Layer 2 of a small transformer language model trained on English Wikipedia (10 layers, counted from 0, width 64). Numbers have three digits each and are written without spaces.
A neuron's activation on a vector x is SiLU(gate . x) times (in . x), where the dot is the dot product.

Input weights of the MLP neurons that the questions are about. A number n stands for (n - 500) times 0.0031.
n7 gate: 284520564543510555417731613510672454478361579515362437288650420724365300308514518423440467639405279550587685561489449609434372317167552457480456510500642891526368561356709427688454473460515586
n14 gate: 430654393568517644396458620398610446220602409412528777632962374455890453307256536302440426573342395855633616552367637564242502387328715580682480327160638605280536535543665365464498497367609362
n17 gate: 503523426503477528558456464564552510559514517565584506628509525343540701421557516476635455497395566594595416422562494496478519522480479512559525533558529577633452579436523497446608622662424437
n21 gate: 506604329417644332352701497552797506750404675612598446582944542421651703324250444402327449237321393574447685482506471364552530380484542491405342523700484758596301440672367418574659465762455445
n26 gate: 633522617495394402429413382401567607576620543900342419386331672373543420552492268545536663409469570468333622503373680475368633649642587446448428522812465432663328389499244330894336360621708319
n30 gate: 500384140494486473482556204423645398443445451373441402560424441642485500489289551330831574496488446477314478462561453443599489335481625690161484283500791518840619475576537563467592372534655689
n33 gate: 562460518633365451520542434483623481523403531762571488515258500318301468717490341495654615382270631470401538523369370206618460759349622537301163318664484656537295404361357580569378699695816770
n85 gate: 572370196445547655422516578658588492537115350630297319722545262474548329510483543516528416515343677446314438436702390358557572198621601508496605467576551577465688279569333686694554555588301517
n90 gate: 330632579303367244405379554644764374664421445441476341517607715480446560517392452630495433356778322536722552335359764774728511488527475610516397589398368574633444626336571432474604482680481511
n99 gate: 717472312393367240518382518530698333620426197481275823639572390565598521504423461276412418208346675700606540286295555602417343612434448291539399318700640611289276565353603419542412471622571483
n111 gate: 607498612626435499213471678269487575581684440548705334240726518335499346266273340467380476354324453386594854432587501402371496576493481459595490455532470667490441477366497627494359521413297396
n112 gate: 501237657491424610383414467759249539399622357413509533647420574340379489631576470391581394321519441339352485381507375465508573330421527606353626514346642389414477453381495572325466494364588662
n122 gate: 594612076422557343727447835578527120505495647320368583655512551488414410505471351432600481728598431716585530410411428315402680360082402602705426539309628480562470432504973633389674605470529525
n147 gate: 681579490447440454452441575513491515495544561421399750433453645536490521481751557414637455491463468410662551622487386562240505462385628452600541368588534484541343480539531595331610590332666432
n186 gate: 516585633420409582624479611398515604516599456632331519591452592482548557477461443560316454325499368436579475539478388495511531661521436510521501538603394456595497532405451567592512445543526506
n7 in: 434542698519359512400571671497719379473561496662551467446538459575477456370477591403407371507545342610650692556445586515549535179410480484516520492518584728396322441155645589688565516457393567
n14 in: 559443193475609656503630385452529424488566471431523366377682269414896493479363521267460281657454617462690464503528329426477598527352333541679519550227547717268608597531693749283600527244216325
n17 in: 488539452462398473582516518477556551504568538436510579700474534406567637384548581449607434505404520644623395285487578541447503486479497465651521500505537561591424547385521491422528539697418482
n21 in: 357356510342722415500678255550598437476207518491379526337517649491334606478508656663730458443371581359708495191625588609482629302508780440517135383341544677320368561540547594476530670542445558
n26 in: 686440383563447475635410303414557575695578791588507542318569471708617589658515590735577710621451503417804459619409570659469574548751639392670375411672457553542291353435406410624460540425503402
n30 in: 569286410692502347393556442651639494629518428562637503564433362941337517466343538698724458422421513559604414426346348670595327269495548393239447612435584375534682309506496506374536498759608530
n33 in: 477536867533618295322672445472139382481403652545506798307485607506531429419478332819549536219501441450552348463526428642537577452561835559574534770450585610326310372395523464446583546535662404
n85 in: 885417182570477614294327479623527525343564550551358538484362487303567305577383318727345531426260827739445459412740283421458499665606559451733718478388692512619599338523384588423674425287501392
n90 in: 476565251626467063471233274566513429491464495179653445604588598494278406494166562463601286558612476668646390206471513658564621397372233382668770311352477411524365380481574408419498430550240459
n99 in: 442422435568379488443286435661770608748402375281486607508695538696432211651622717541307588425668574524367271508445349622315599558575730493666755511813608385533606436346412405589665427555547478
n111 in: 471724658734405529549445689477540751542580583629836431331595810333547408553420468412430780428286236333662336580427660442404499677591494635784432548545364603541293505268424520653582522320440364
n112 in: 504435583458475534298504436734486419369538302584547686486431500402458327614620692444515328296656568331756495350437635573396588813274523627508533517391670261379571503383441496495383681405585432
n122 in: 537707323524385327580306634663809432717521355424174537425348531638422530265360402481447196638615398713491587372454623460509729361175568529739295623281680478495374591309836495599661616537368652
n147 in: 519512429391477514465483659590476437489513591475361590433467527600497631460667536345631487473393500472603574632505432591417573374385482404682558272595510578575320504495570647400581507390597495
n186 in: 538525474477456483501438486450529415492595541379500573336619514749535536538513428531538434450368576503420497433460574516460499531461419472397593394389446470584574426457673519422301411375515488

Each question shows a token from some text and the vector x that enters the MLP there. A number n stands for (n - 500) times 0.0028.

" by": 682720669528582619601490544323572529588618478484559593629602601600363704439479534562806472511558552568325479497547438506588627634494334609640680532337723550501495682693434516432707607637409437
Which of these neurons fires most? n17

"i": 567632804605572449450432426195479520478406518647551566538686518569235666528580666311418416609573562439455444485595468457678473584541316601555491377361459429397382477607512553725528436430457589
The most active neuron and its activation: n85, at about 0.55

"ent": 763486707586496387476452536326409605497456777629417546410665676644234511501393588543251396561413424573455454267386445456547480527556302595257474558428591353567499426648653520493332539565502500
The two highest activations, in order: n186, n14

",": 516576740612439537634535490379405642692582557709564623579664514609464712584611495441582534445462596521487569483544427469579593449481229582483642486278831636420575673563484366417573505639415469
The two highest activations, in order: n17, n85

"\"": 596731661498590502350389425541503573609623514634381622463657445624499716414440494429551516514463700404588422318365434646509465348572380700545700444387687719559637468474489597446636607521517328
The most active neuron and its activation: n14, at about 2

" |": 584698656629410635440465530321356645535446492690440591538535498691420629763390453495415487561563479528352381476723415476567444598575361368600506429496807519378513566610381540493437605532428427
Which of these neurons fires most? n21

"ction": 559516777538739506378512456296495641549476760777451609227551417572358565503530401412456300683503564396550370327523382611526581550461487485450538478325627581600484578561427512538383480548835653
Which of these neurons fires most? n33

" h": 419485725506337448510407609507289597454409470473447583398606495511366524435439532269322467361687710519553350348520297470602525542553230715654447563322676672569433622797452496400397502565680506
Which of these neurons fires most? n112

" A": 477599565542580472511316671404491481418619489458299691604675568699302392474296528372325489486830566394484509544538376464523570401577155674530462584544593436485511557616617365518576530512503472
The most active neuron and its activation: n122, at about 3.6

" ex": 608623638620394472553552519388308422468523643557362536541675543550270525394498438425502486530680625506635589499582354586573435490567316517534363711348406530649404733761264445495498608452433485
Which of these neurons fires most? n99

" l": 432571560434444493635526552477282634416408501683442551491756529555282539437541525277416435389667586441533462370560350589546558550594330585533605674337579564538394434669194616372644513478738548
The two highest activations, in order: n112, n122

" En": 595598536507417442680440627431466475340303459532215611526726500663223564539550538562311500546609658518390532623644422621534460458555263511455470683336474379554440556408503423413612466346463483
The two highest activations, in order: n122, n111

" film": 737631746493523605603393660466586653687277539605431692441488520577384428395561384410600612544526635491523354421609517600428548539547230563329698485459642551735508630390433466494491524574754459
The most active neuron and its activation: n14, at about 0.64

".": 607767684488650439749509470456418459482480485751582631475563489581440581577456476417521559467556622391528375237604519563560542402606314455344435583477713604401418617675361377628751615566402518
Which of these neurons fires most? n21

" reg": 581476619473242487520462502306320525381350453519397645445667471497423618552269610522582445299592548582483623596539348556564556726678376624417472516174633458552462578465613485266478385537681425
Which of these neurons fires most? n112

"ings": 672657609538678479551429460386329573463599590661282626410575389670401551684457454473536455638575640627555492396480404560506494350396370611484881428306591362555531644590503563383377597648632514
Which of these neurons fires most? n111

" a": 437618611511489499603279669424540425518709623491423585526596432797377503588401517449453509487615479308498346576520427494553560545555182706612558554418681611494332675761297466500571504569577424
The two highest activations, in order: n85, n90

"14": 774613625527398509477398548362317592444539530592380503409590632571334498708240644414284530613536540422517452475440328379484540559626378525344546424224569630453477663555229422413649538522573419
Which of these neurons fires most? n111

"1": 603494498581490687493477432379380556559297612605418471573612490605356587617392714264394484527515578364544410365679415295489581507521339538508710362462508681312515717504354494592649638520554469
The three highest activations, in order: n85, n122, n21

"er": 517685670499655698593487447423505497694406505549470554380618563705248691440551569431491179402246561542385480420469281545510447475588412487492579445381665544319568542673362529596691475448587398
The most active neuron and its activation: n21, at about 1.3

"'": 499731687588691457556420557587380655497505483388462522660609470738250636393423634392767548513401589464503526459555421612444577652575340605590480489451639618315662580489557474384516604482652705
The most active neuron and its activation: n85, at about 0.4

"7": 654490558532425647566475452367410701367421478641457464474566535579251509692251753292418492667384558383565547432480420287552528478634403498444672399386613605365491609645354580478670576548605509
The two highest activations, in order: n85, n122

"-": 537722625533482525702440614353501615499547433521486469512651495787355647547455629357728454507511641324518485421655428653538621580513396434476627540452664676524392617448527369227524582380540579
The two highest activations, in order: n147, n85

" Fran": 576638531595495358551186653576545372444387478540443641542537549713299364520458678611279460517643500553448456441582428492609528532401338423340315579330501369607703494604490399480574441555541366
The most active neuron and its activation: n122, at about 3.7

" the": 518523582544522506492335740344547492618625476437399692447560615656399645512373454493624516464452512457429262491643451541612551618493283704417661555361693590371348776498349537524545473613524437
The three highest activations, in order: n186, n90, n26

"&": 632535415474520718313431538313447521340572419625419499267547542655258571507303625357631502493458504396584425370628426496487572502629280514297623526631615568402451648383629463136449565532716584
The three highest activations, in order: n30, n112, n147

"3": 676541601576428504499437584365397679472376599561548448393611618598379554625302696396387412590432575382454622403521429371595559445749375493442645404444581548292650739538446538661632550501633457
The three highest activations, in order: n111, n122, n17

" m": 502695515495550393700363534373447604364499462530624576612582392556272623470550522366528534554635455488486361300512265663623658406665338565639598584335530674590526510692500572414588578529760429
The three highest activations, in order: n90, n17, n7

"4": 739483645488533464500451448343412629544393547696477517331690535561323490548270667380455359513465591411565527485409339363552605406670429389430684391535613586286473598485522523655721595540486457
Which of these neurons fires most? n21

" pro": 502700675479463680840462568484297458367532415495530601553737438510395458538377498434500503671705623560508519563592284645522524583479354575542384596298589306523431669676422457542372635418460447
The most active neuron and its activation: n14, at about 1.2